Layer 2 of a small transformer language model trained on English Wikipedia (18 layers, counted from 0, width 64).
A neuron's activation on a vector x is squared ReLU(weights . x), where the dot is the dot product.

Input weights of the MLP neurons that the questions are about. A number n stands for n times 0.01.
n14: -47 -61 -45 9 23 21 57 -46 -22 34 15 72 -58 7 7 10 16 26 -28 53 -18 -41 -64 -45 19 -46 47 30 4 24 26 12 -20 -29 -23 -12 40 36 26 -9 30 7 -26 17 -20 17 -45 -5 -6 16 -12 25 0 -34 -29 33 -23 29 3 21 -27 4 -1 -5
n29: 11 -9 8 -8 -5 6 -8 35 -9 41 -14 -23 -26 -8 19 0 17 15 21 23 -4 -15 -22 -7 20 -23 9 -14 11 6 -5 -20 1 4 -3 8 19 -15 17 -7 -14 15 -11 23 -33 -19 -3 12 -25 32 -17 9 36 -14 -8 -32 -4 -8 -32 -4 3 20 6 51
n39: -4 -16 -12 21 2 4 28 13 20 -2 -7 23 1 17 -18 -3 7 21 30 11 -24 -45 -2 -5 -11 -18 32 -37 3 -4 -9 4 0 -8 -18 -3 -34 4 -1 19 42 5 19 26 28 -13 3 -2 1 17 7 17 13 -4 -30 23 -14 -12 -6 -32 13 21 -52 14
n59: -6 8 16 0 -11 -4 1 -3 -21 8 -27 9 4 -5 -31 25 13 15 -18 22 3 31 8 -17 16 0 -25 -10 -9 28 -24 5 -11 4 11 -10 -11 8 28 9 12 10 12 -4 -11 26 -12 5 -6 -5 -29 -6 -6 -9 18 -21 33 5 22 -19 -25 -22 -15 2
n91: -2 4 -6 24 10 49 20 4 -18 -19 20 24 30 -13 -22 -3 -27 -48 33 -30 -6 -19 -40 -26 -12 17 -3 11 11 41 -5 21 -17 -9 39 -20 15 -10 -16 12 12 6 -68 -38 15 56 -79 -80 -34 40 -12 20 -12 -1 12 -9 -43 51 49 12 -96 68 20 8
n102: -4 -32 8 -19 28 -21 24 36 26 10 7 -43 -63 -9 -17 19 -9 -16 -4 17 -11 53 21 -30 1 -7 -15 0 10 -28 10 -36 13 -23 -3 -12 0 16 72 3 1 14 23 -14 9 34 21 0 14 -19 -7 6 39 -48 6 -15 24 34 -1 -29 20 -16 -58 -3
n111: -32 19 -2 -14 34 -2 -11 -8 -20 -3 -37 31 -12 -6 8 1 24 -30 9 2 -2 2 5 28 50 -22 5 4 -3 -6 -15 -12 24 -10 -39 38 9 21 -3 -7 8 17 -3 -27 6 -16 4 -9 13 12 -7 -22 7 -36 -10 16 23 23 19 -14 1 -33 -2 -15
n112: 13 -12 13 -28 0 -31 9 -6 7 -2 -24 -10 19 -5 -1 -1 -4 2 -4 3 6 1 21 19 2 0 -13 -6 3 6 -14 1 18 -22 -5 1 -24 8 3 9 -2 -3 -3 14 -5 0 -8 12 -1 1 14 -7 18 -2 -4 3 -4 -1 1 4 10 -11 0 21
n126: 4 -1 -10 -5 -18 1 39 1 -9 19 -15 8 -17 -7 -42 34 -9 15 -22 5 21 39 14 -15 -2 10 -31 -4 -1 23 -9 4 -33 -1 14 -13 19 3 -5 9 -23 15 -47 -11 -19 -9 2 -9 -13 -29 -28 11 18 38 -18 2 40 -8 2 10 -18 12 25 13
n128: -18 8 -7 11 12 -9 -13 19 2 5 -12 -4 24 13 4 16 19 -15 20 -2 7 -16 3 27 -7 5 3 -21 9 17 1 -3 12 -16 -12 4 10 10 11 -10 1 2 -16 -10 -7 -4 -4 -15 -10 2 -4 -8 -7 -14 -10 -9 9 -15 -2 -9 -9 4 11 -5
n138: 15 18 -16 2 -8 -11 -18 -23 -12 -7 -6 -3 24 -29 44 7 32 -34 6 22 15 -1 6 26 -6 11 -8 -41 14 -4 5 3 -20 -23 7 -7 28 45 63 9 -4 20 -30 13 23 -5 -18 -17 -6 12 15 -12 -20 18 19 -52 9 -8 -21 -13 -9 -12 -36 4
n177: 7 15 26 0 -7 -17 -13 25 -11 -20 -10 -9 -10 -4 23 -26 12 17 -3 4 -7 -1 -29 8 11 -9 -6 2 1 -13 -34 6 0 -25 6 -5 25 -6 -1 10 29 19 -1 -18 -15 -5 17 4 36 -5 -2 -8 22 -8 32 10 -13 13 -16 -18 -9 -16 4 3
n200: 24 34 -6 -17 -2 20 23 -24 24 15 3 -48 -1 49 -16 11 -20 24 -5 -51 12 -48 -12 16 -2 32 -23 22 -8 -7 14 36 -9 -17 -14 11 8 6 -25 -16 38 18 28 27 48 -11 -2 -15 -12 9 5 -10 -49 16 -6 -19 32 -7 -33 0 -17 11 27 -5
n231: 4 13 -11 -3 0 -33 5 -37 6 7 15 -11 -2 -4 28 38 -30 36 -1 -2 10 -2 5 26 34 -32 5 54 4 20 8 3 -47 -48 18 -5 3 2 -28 27 38 22 -34 -39 0 -34 -23 -30 -5 9 -4 8 -14 -15 2 -30 20 29 0 23 -2 12 20 16
n233: -14 -16 14 23 5 -22 34 -47 1 -25 -7 -14 9 22 -30 10 -10 5 20 -21 32 -16 2 -25 -8 -17 -16 12 36 13 20 -10 -22 11 1 17 2 13 -10 19 -13 -11 -2 -15 16 -11 -19 -1 -12 11 0 -3 3 33 -13 21 -2 0 4 22 -13 15 -7 3
n236: 29 -21 -23 -24 -10 -22 -13 9 14 2 9 -26 18 0 25 -2 17 4 13 -30 -4 -51 18 -12 -11 -10 19 -24 9 22 -2 -13 -52 21 -1 15 -6 22 -4 2 52 21 -15 18 -12 -22 8 12 3 14 -22 49 13 -15 -2 14 -1 -29 -20 -14 32 -16 -2 -2
n238: -4 -7 2 1 -2 -7 -3 14 7 -16 18 -5 0 -10 -9 15 1 -3 2 6 7 -13 2 12 -5 7 5 -9 -15 0 19 7 3 -6 15 2 -19 -27 4 3 1 -16 -4 0 15 2 2 4 -7 2 -18 -3 -31 7 -5 -4 2 26 -10 3 10 -18 31 1
n258: -14 -9 -12 -8 38 29 40 -12 -22 -42 -12 20 -39 19 35 67 -12 1 0 -58 -13 -16 -3 14 -3 -13 10 -15 51 32 -44 9 5 10 -9 -6 -9 40 -10 40 -9 -9 -22 -38 49 -32 -17 -3 -11 34 -8 -68 32 42 -14 20 5 26 11 53 -3 -11 2 -2
n270: -21 -23 -2 15 5 8 15 12 -3 1 -4 10 -6 6 -4 12 -10 7 10 8 -17 -11 -10 -16 -14 14 31 -3 23 14 -8 -4 36 -21 -15 -16 14 -14 -15 -7 -20 -16 -10 9 4 10 -22 -1 19 -4 -4 -26 -2 15 -17 0 29 8 14 -13 1 3 20 -1
n274: 6 -8 -2 5 -6 11 -5 -4 17 0 14 -8 -14 3 -5 -2 6 -11 -8 -1 -8 -6 5 -18 2 6 9 0 1 -24 -13 -8 4 -11 -11 -3 5 30 12 -3 -16 -9 -3 1 4 3 12 -4 -9 3 9 14 -1 -5 13 -3 17 0 -13 2 7 2 10 -11
n275: 3 32 3 16 16 31 33 16 -13 -28 -17 -3 38 7 -7 -4 2 38 13 11 21 12 -27 -15 -10 5 -24 34 -5 -10 -8 27 8 -19 33 4 -17 23 -4 21 -18 -15 -11 -18 -7 -16 -31 -13 -15 -7 -11 21 -14 -11 -3 -8 10 23 -1 -15 -14 12 -6 -10
n288: -30 52 23 28 25 30 37 5 -47 6 2 7 7 13 -7 -8 -1 2 -8 2 -16 -10 4 -56 -25 4 -23 14 -2 -28 12 30 21 -15 37 1 19 -57 56 -9 -4 17 -13 -15 11 7 22 -43 13 21 -32 -10 20 -12 16 -41 -24 -20 -12 -50 30 43 17 -36
n289: -1 -25 11 -11 -16 -30 34 -32 -10 -1 -1 -10 -12 0 29 30 -12 -13 1 19 -5 -11 -1 5 -9 14 2 4 -4 42 -1 8 -29 -8 -17 0 -4 33 -14 -2 3 -12 -4 4 9 3 -22 -14 -31 -8 -5 5 22 -10 -38 24 -4 26 11 -27 20 8 17 -4
n296: -20 30 14 25 -26 41 11 -8 5 11 -12 10 -1 13 -25 18 -30 -9 -10 12 -9 -15 -6 -46 0 -11 41 50 -39 18 -19 -26 -11 27 -24 -3 -7 -8 29 -3 24 3 -45 4 -26 62 -11 -6 44 -4 -5 44 -12 8 12 7 3 -40 4 -40 8 20 -12 -26
n297: 12 32 -1 4 -2 -8 -11 4 18 59 -4 -19 -35 23 -7 3 -30 -21 25 -7 -15 11 7 -7 -37 -15 -25 -26 -23 36 -11 -19 22 -9 25 -2 36 7 40 -17 -11 -12 -19 -10 -25 23 6 -16 22 9 -14 3 -19 -6 13 7 26 -11 9 -17 14 -3 47 -21
n318: 2 10 -16 -3 -1 8 5 0 -13 -5 -12 24 -25 -4 -5 -1 4 -4 15 20 2 13 -15 14 -9 -37 1 -6 -2 7 -26 -28 -11 -11 -7 2 8 10 13 8 -19 -19 11 -13 -8 5 -27 5 27 22 0 1 -8 -5 -1 26 -11 19 9 -15 -17 -6 0 -12
n323: 8 22 15 -27 21 23 -6 -28 8 -1 -18 -30 -5 -15 19 -5 31 33 18 -55 -19 -23 6 -23 20 2 2 -25 31 -11 -26 6 -21 -45 -12 -16 13 43 16 -14 -3 -19 40 -18 25 -25 15 10 0 18 19 25 -1 8 -20 21 0 32 -29 20 -40 -20 3 -3
n337: -32 3 24 47 29 44 -14 -28 -36 -39 4 6 1 74 6 -43 -12 -21 12 -5 3 -14 -34 -18 0 -17 -39 -11 -9 41 8 16 -20 -7 -30 -12 36 12 11 48 12 5 -11 -49 -16 8 -53 -16 23 33 15 -48 -6 23 5 54 -24 -3 1 19 -33 36 -1 -33
n345: -21 -11 44 20 43 -9 14 -5 35 -11 -19 1 15 -29 36 -65 -27 -20 -7 10 -3 3 -30 -57 -2 -12 -3 10 -21 29 41 48 -25 15 21 -68 27 -18 50 -16 -33 -1 -4 -16 -22 29 -37 15 -4 21 -3 2 -12 -6 -17 20 13 23 37 -1 -10 2 -9 -37
n367: -3 31 5 -13 -21 11 0 2 6 2 14 36 -19 -14 -4 3 -54 21 -4 11 2 -3 6 -46 0 23 -26 -6 -4 -12 0 32 -10 14 14 -46 5 4 -24 22 28 21 16 15 25 -36 -13 4 -25 35 -13 -16 14 12 -7 19 5 -40 7 -9 -24 32 -8 18
n373: -14 -32 24 -37 -13 -36 7 -15 -23 -19 12 -26 -26 -24 43 15 -32 -14 -5 2 -3 -24 7 -42 16 12 -36 20 19 -6 37 3 11 7 15 -35 30 3 15 18 -6 19 10 35 -23 21 14 49 6 12 -9 22 32 -15 -2 -6 2 1 -14 -14 3 -23 -31 7
n379: 6 -7 5 17 -10 -5 14 -38 -5 -9 14 1 -17 6 -15 -4 -4 7 10 9 0 -26 12 -40 14 -22 1 3 0 -3 -26 -7 29 -8 -6 10 -33 -23 -7 20 -5 4 -1 5 0 3 -15 2 -13 8 4 5 -7 12 9 14 3 -11 -4 -5 4 20 0 10

Each question shows a token from some text and the vector x that enters the MLP there. A number n stands for n times 0.032.

"201": -2 -28 -8 11 -27 4 -11 2 38 16 -30 11 -4 -1 0 4 -5 6 3 -5 -29 12 27 9 20 31 -3 14 -6 9 7 -5 15 14 22 17 29 -25 -19 3 -19 -13 -4 -4 -42 -1 34 -21 -19 -37 63 -4 -19 -11 25 8 -32 2 -1 3 3 8 -29 -19
The three highest activations, in order: n297, n296, n274

" good": 36 -13 -7 46 -20 -7 -43 -7 -4 -2 -24 46 12 6 -18 6 -5 33 -34 3 -8 -6 13 24 9 3 26 -25 -18 19 -8 -5 -3 40 55 15 6 -12 0 -37 5 8 18 1 -15 -17 3 -3 -18 -23 21 -22 -8 -14 -5 -14 -39 0 -12 35 -1 2 5 4
The neuron with the highest activation: n59

"ich": 59 -36 7 20 13 -5 -10 -8 -23 -21 -11 30 10 -4 -23 3 -19 20 -2 -25 -3 -28 14 36 1 -21 7 1 -4 15 -18 -25 26 38 21 4 31 6 -24 -20 -8 0 17 34 2 -2 27 20 -18 -15 20 -15 -8 -21 11 -10 -16 -8 -12 33 -32 10 1 -15
The three highest activations, in order: n258, n200, n233

" career": 34 -18 -7 51 -11 -10 -8 -22 8 0 -29 4 6 10 -10 9 4 32 -9 -25 -7 -12 31 12 29 11 17 1 -3 20 -1 -5 -7 -4 -2 6 24 0 -15 -33 -31 -6 27 2 9 -20 13 0 -27 -44 25 -9 -32 -6 -16 6 -13 7 -14 37 -2 16 -38 3
The neuron with the highest activation: n323

" as": 23 0 -20 41 -8 15 -25 2 25 4 -33 32 2 6 -9 6 -4 14 2 -3 -15 8 8 4 16 25 -6 -23 9 5 -6 -33 -2 30 44 1 15 8 -42 -16 -10 -16 -14 16 2 5 20 28 -28 -58 34 5 -6 -41 7 -9 -22 2 -27 16 4 18 -6 -21
Which neuron fires most, and how strongly? n274, at about 0.15

"P": 39 -29 -3 18 -2 13 -14 7 5 22 -31 32 8 -10 4 21 -16 27 24 9 -4 -24 20 5 13 26 -14 22 -10 8 0 -39 23 15 55 8 -12 -3 -16 -15 -28 -32 16 -6 -2 -15 -2 0 -20 -50 23 -16 -10 -19 16 -10 -21 -23 0 32 -7 10 2 -7
Which neuron fires most, and how strongly? n275, at about 0.47

"ing": 23 -24 1 25 -11 3 -25 -3 -2 7 -27 48 0 2 -10 -21 -6 29 -19 -15 -11 20 11 0 11 7 19 28 -33 25 -8 -19 3 62 38 -7 16 -17 -10 -15 2 -11 8 24 7 -15 36 4 -17 -23 14 -21 -10 -17 -12 -9 -29 -4 -36 21 -1 13 -8 1
The neuron with the highest activation: n367

" national": 28 -15 -6 45 -3 -21 -18 -24 -14 -19 -22 34 -21 -2 5 9 23 16 -21 -5 -30 -11 26 26 19 36 15 10 -31 26 -5 -9 -7 15 5 24 13 -5 -9 -25 -21 23 -3 4 -2 -31 15 -4 -5 -70 29 -10 -7 -15 -7 -8 -25 2 0 16 -2 21 -13 2
The two highest activations, in order: n289, n111

"p": 11 -54 13 27 1 14 -26 6 -2 12 -26 23 11 18 2 23 -6 3 13 17 12 -2 41 3 2 7 -6 20 -5 -3 13 -57 26 10 26 -1 31 -10 -23 3 -19 -22 7 8 1 -22 8 8 -13 -71 19 -21 -9 -38 9 -12 10 -17 -14 17 -6 15 -24 -1
The neuron with the highest activation: n102

"arm": 27 -25 12 12 -8 11 -22 0 -23 8 -28 42 -3 -6 -14 25 -21 -6 -5 -3 7 10 4 5 9 32 23 -9 -1 7 -9 -21 36 24 53 9 24 -29 -16 -18 9 -19 20 19 -14 -27 22 1 -13 -63 20 -28 -4 -27 14 1 -9 -17 -11 21 -15 9 9 -6
The two highest activations, in order: n270, n126

" see": 14 18 -3 33 -13 19 -31 -20 21 -6 -10 25 8 -3 -29 -26 -5 4 -7 7 -23 11 22 53 9 3 14 -26 1 11 5 6 -12 46 70 -1 13 -3 -22 -14 -8 -5 16 7 -14 -15 35 14 -37 -55 18 -14 -18 -19 6 6 -6 -1 -27 14 20 -7 -26 -25
The neuron with the highest activation: n238

"ist": 28 -26 16 31 -5 11 -6 8 -17 7 -14 31 -11 7 -4 7 15 18 -22 -6 -14 -7 21 33 -2 17 16 24 -1 28 0 -46 0 24 13 10 26 -21 -10 -13 -12 -11 19 17 -10 -7 5 -1 -6 -22 35 -26 -26 -41 10 -33 -50 -3 -18 12 -11 -2 -8 17
Which neuron fires most, and how strongly? n29, at about 0.91

" ": 5 -18 1 27 -12 -8 -50 -4 1 8 -22 37 -8 -10 14 -9 -5 25 2 9 -17 10 8 19 11 -2 -7 -19 -21 9 -6 -24 6 47 18 11 -5 -10 -18 -6 -39 -5 35 4 11 -2 16 -3 2 -69 29 -9 -30 -33 33 -4 -34 9 2 32 10 35 -12 -21
Which neuron fires most, and how strongly? n318, at about 0.011

"duction": 19 -24 2 42 -14 20 -17 -5 -6 13 -31 27 -4 12 -6 -8 -7 28 -23 -19 -3 9 30 6 21 20 29 -25 -11 27 2 -22 -5 16 28 0 8 -27 -8 -27 -14 -15 20 7 5 -20 37 -11 -21 -44 37 -19 -13 -35 -4 -4 -10 -5 -8 15 15 9 -24 12
Which neuron fires most, and how strongly? n39, at about 0.26

" pre": 22 1 -18 44 26 -31 -15 -19 21 9 -23 10 -10 7 -2 -13 -2 21 -3 15 -36 -6 20 51 -1 25 37 -3 -7 -6 11 11 -23 31 41 14 28 -13 -19 -19 -16 -6 5 -7 7 -27 -7 -6 -22 -71 22 -19 -2 10 20 -13 -5 -6 -4 27 -6 5 -33 -13
The two highest activations, in order: n138, n231

"h": 44 -54 3 17 1 3 -44 2 -10 -9 -2 36 8 -29 -3 15 -1 16 -2 -17 -12 -15 14 34 12 5 3 21 -10 1 10 -16 4 33 33 8 34 -8 -3 -8 -5 0 -1 8 -1 5 39 1 -7 -33 14 -9 -16 1 12 -22 -51 -24 -13 16 -41 23 8 1
The neuron with the highest activation: n91

"a": 43 -40 10 40 4 9 -17 16 16 -10 8 13 -19 -27 -2 8 13 10 -8 -7 -21 14 18 12 21 16 2 -2 -10 7 0 -20 16 29 8 -3 18 -14 -8 -27 -30 -5 11 31 -6 -10 31 -6 -8 -74 37 -15 -14 -32 10 8 -15 -18 -31 23 -25 22 -8 -4
The two highest activations, in order: n274, n102

"ard": 39 -32 17 47 -5 -29 -4 -15 -9 5 -21 37 6 -15 -7 6 -6 7 -13 -6 -1 11 11 25 0 12 11 17 0 22 3 -40 12 36 33 20 39 -17 -7 -28 -12 -29 -3 19 7 4 10 -11 -16 -25 28 -19 -6 -37 6 1 -26 -12 -23 3 -9 -3 -5 0
The three highest activations, in order: n233, n289, n297

" sur": 13 22 -16 51 -7 -6 -20 -22 10 17 -18 28 3 -5 -9 15 7 34 -3 16 -22 -41 25 10 -3 21 33 -17 -28 4 22 -8 -14 38 22 -6 28 -19 -21 -31 -11 -11 24 9 5 4 7 -8 -4 -58 4 -41 17 -24 5 -7 -9 -1 6 15 2 -14 -21 -14
The neuron with the highest activation: n39

" For": 51 -1 -26 19 -13 7 -19 -5 18 -1 -25 35 -18 4 -16 -15 -11 2 -10 13 -12 4 15 26 6 37 44 6 -8 4 -6 10 15 51 13 20 5 1 -21 -17 -14 -15 11 -3 -4 -11 37 16 -33 -50 26 5 2 -29 17 -3 -34 -4 -26 -5 0 2 -17 -22
The two highest activations, in order: n274, n39

" B": 46 -23 -16 19 5 7 -21 -3 -13 4 -15 37 6 6 0 11 19 2 -12 -1 -3 -2 4 10 17 25 8 11 -21 2 3 -55 31 29 44 14 21 -9 -35 -15 -43 -3 10 -12 -4 -24 26 -20 -7 -50 20 -33 9 4 27 8 -31 -15 2 9 -4 6 -7 -26
The neuron with the highest activation: n111

"al": 23 -45 14 28 -14 -13 -5 -8 3 16 -24 27 -24 -18 11 4 21 -3 -34 11 -27 36 20 10 -4 29 7 2 -3 6 2 -18 7 20 30 16 31 -19 9 -13 -16 -7 -6 23 13 -6 27 0 -7 -45 46 -10 -9 -28 5 -6 -32 -14 -31 -3 -23 17 -10 10
The three highest activations, in order: n102, n138, n29

"ively": 20 -13 -16 52 -5 5 -27 3 6 -3 -22 18 -7 16 -7 -7 -1 8 -15 18 -20 2 43 -4 15 -18 14 -15 -1 5 5 5 -1 3 19 8 7 -34 -24 -10 -8 4 7 47 -8 -14 37 2 -17 -69 57 -4 -24 -10 -8 6 -36 -2 -26 35 9 23 -13 -19
The neuron with the highest activation: n39

" one": 24 16 -5 55 4 -4 -41 -12 -9 7 -33 23 -2 -5 -8 4 7 12 -27 -11 -6 -7 11 41 29 1 -9 16 -11 -10 -5 9 -2 44 30 22 8 13 -23 -45 -18 -12 22 3 -19 -11 2 5 3 -77 47 -33 -6 6 6 -6 -21 0 -7 2 -10 11 18 1
The neuron with the highest activation: n111

" players": 23 -5 -2 48 -14 -18 -28 -15 13 -8 -39 16 2 10 -12 3 20 35 -20 -15 -12 -5 9 10 15 13 10 -10 -22 30 13 -17 -8 19 28 0 9 -4 -15 -29 -25 -12 10 30 -8 12 24 -12 -26 -52 47 -11 8 -20 -11 18 -30 -5 -7 9 14 13 -13 -2
The three highest activations, in order: n39, n289, n112

" zone": 9 -23 -3 56 -18 -7 -22 -22 -10 -8 -27 16 -5 -5 16 20 -4 37 11 7 -23 19 12 -21 14 17 2 -3 -5 29 9 -4 0 20 17 12 -19 -3 -3 -31 -12 -13 26 18 14 4 37 1 -16 -83 42 -11 -10 -19 -18 -6 -22 -11 -5 8 14 -3 -15 -9
The neuron with the highest activation: n289

"202": -8 -20 -10 14 -32 3 -9 -14 25 17 -31 11 9 7 5 0 7 15 -3 -6 -39 0 30 5 19 18 -3 25 -24 13 11 -1 10 20 31 20 13 -24 -6 1 -12 -18 1 -1 -38 -10 44 -17 -25 -34 58 -8 -21 1 25 -8 -46 1 8 5 8 -6 -7 -9
Which neuron fires most, and how strongly? n296, at about 0.086

"de": 44 -24 15 17 12 -20 -13 10 -2 -20 1 24 1 29 -1 0 13 -3 3 -4 -22 5 26 25 8 26 0 5 -20 11 6 -28 43 47 24 -1 25 -10 -26 -26 -43 -6 14 18 -27 -23 27 -2 -10 -43 24 -16 -1 -41 -2 8 -5 -7 -17 6 -12 -9 -33 0
The neuron with the highest activation: n373

" teams": 28 -16 3 42 -16 -15 -21 -23 8 -15 -39 18 8 4 -11 -10 9 32 -14 -14 -19 -9 5 -3 20 4 0 8 -13 30 13 -21 -9 13 32 3 6 4 -3 -25 -10 -18 16 18 -1 -2 21 -1 -29 -82 56 -1 5 -11 -17 12 -24 -6 -3 17 20 20 -13 -4
The neuron with the highest activation: n233

"ap": 20 -41 14 20 -9 -9 -25 8 0 16 -30 30 11 -24 11 4 -5 11 14 -10 5 7 22 -3 -7 32 11 25 -3 3 2 -26 43 10 45 8 -7 7 -8 -14 7 -33 3 13 -16 -18 14 5 -20 -59 30 -26 -6 -16 11 -16 -12 -21 -9 24 -26 26 15 -8
The three highest activations, in order: n112, n270, n128

"ility": 10 -19 9 41 -7 13 -17 -16 0 6 -18 28 8 9 -8 2 -8 30 -16 -4 -47 18 23 -1 17 11 9 -25 -31 25 6 -18 14 25 43 4 -7 -11 6 -30 -19 -8 13 19 1 -8 36 2 -12 -49 28 -13 -29 -31 -18 1 6 -5 -26 29 6 0 -12 4
The three highest activations, in order: n59, n297, n238

"on": 38 -14 11 48 -13 -43 -11 -17 16 13 -18 28 -9 6 -5 1 -5 11 6 -3 -18 34 21 25 -3 6 25 27 8 9 -7 -13 24 31 7 5 21 -10 -22 -38 -15 -8 7 17 -5 -4 -5 -1 -10 -45 44 -18 -2 -36 16 5 -20 -18 -37 14 -9 2 -12 1
The neuron with the highest activation: n112

" the": 13 -38 -7 48 -11 -14 -34 -15 0 11 -1 28 1 -10 -18 -11 2 21 -16 -17 -3 7 16 3 15 32 -23 2 8 -2 -3 -1 -15 41 26 26 19 4 -21 -18 1 14 2 -11 -9 -28 -2 26 1 -63 57 -19 6 -7 10 7 -33 6 -32 6 2 16 -6 -25
The two highest activations, in order: n233, n177

"y": 21 -27 -5 41 7 25 -29 7 -1 20 -17 31 15 -13 -23 21 10 22 0 -19 -20 11 14 15 4 23 13 7 -14 2 -1 -3 20 47 23 -6 4 -22 -27 -23 -6 -7 4 25 1 9 58 -1 -15 -27 7 -32 0 -18 0 1 -45 -22 -26 13 -31 11 13 -9
The two highest activations, in order: n288, n238

" |": 20 -18 -9 26 -13 -2 1 5 2 3 2 39 14 -3 25 0 -22 10 -3 -23 -11 -1 -6 16 20 10 0 -11 -34 20 -8 -12 3 3 50 -6 5 -1 -16 -19 -38 -7 23 22 -1 -10 8 18 -9 -65 56 -19 -9 -11 29 -19 -38 2 -21 18 2 15 -16 -23
Which neuron fires most, and how strongly? n138, at about 0.011

"are": 34 -8 11 39 -12 -12 6 1 -13 -3 -32 34 11 -3 2 -4 11 6 -23 1 -23 3 2 28 -3 29 7 3 -10 -1 12 17 26 32 37 21 16 -17 3 -59 3 -10 5 11 -26 3 23 15 -24 -35 21 -18 -27 -18 -2 11 -27 -12 -29 24 -25 7 6 -9
The two highest activations, in order: n238, n128

"ail": 32 -36 29 27 -14 6 -7 -8 -2 -16 -8 26 -7 1 -11 12 -13 17 -15 -10 -18 7 3 -10 9 12 9 -8 -26 23 -7 -3 13 37 45 3 30 -16 0 -22 -15 5 14 14 1 -15 63 6 -6 -54 14 -30 -25 -28 5 2 5 -17 -16 15 -19 10 -8 -21
The three highest activations, in order: n126, n59, n297

"ur": 40 -27 21 30 11 -19 -22 -7 3 11 -26 29 7 -23 8 26 -6 12 -8 2 -13 20 30 -2 -10 37 7 6 -15 4 -10 -5 8 3 5 1 40 -15 2 -17 -1 11 15 18 -12 4 34 5 -4 -67 -2 -19 -20 -37 14 2 -42 -13 -26 1 -18 17 -15 -2
The two highest activations, in order: n102, n177

"s": 19 -30 -3 18 -25 9 -33 -8 22 -17 -23 21 16 2 -5 -10 13 22 -13 -16 1 11 0 20 7 3 3 19 -27 14 18 -21 -9 50 24 -19 22 3 -7 -3 -15 -34 9 33 5 -7 32 2 -18 -26 34 -22 -6 -27 1 1 -23 -17 -31 29 2 34 -3 11
The neuron with the highest activation: n274

"R": 37 -24 -5 19 -1 -14 -12 -11 15 -5 -31 41 7 17 9 8 8 8 -7 4 -21 -11 15 -3 10 27 -1 29 -29 12 16 -32 23 5 47 6 0 -4 -32 -2 -44 -25 18 -28 -15 -35 -1 7 -4 -53 49 6 2 -3 16 10 -23 -12 8 -4 -6 16 1 -23
The two highest activations, in order: n275, n379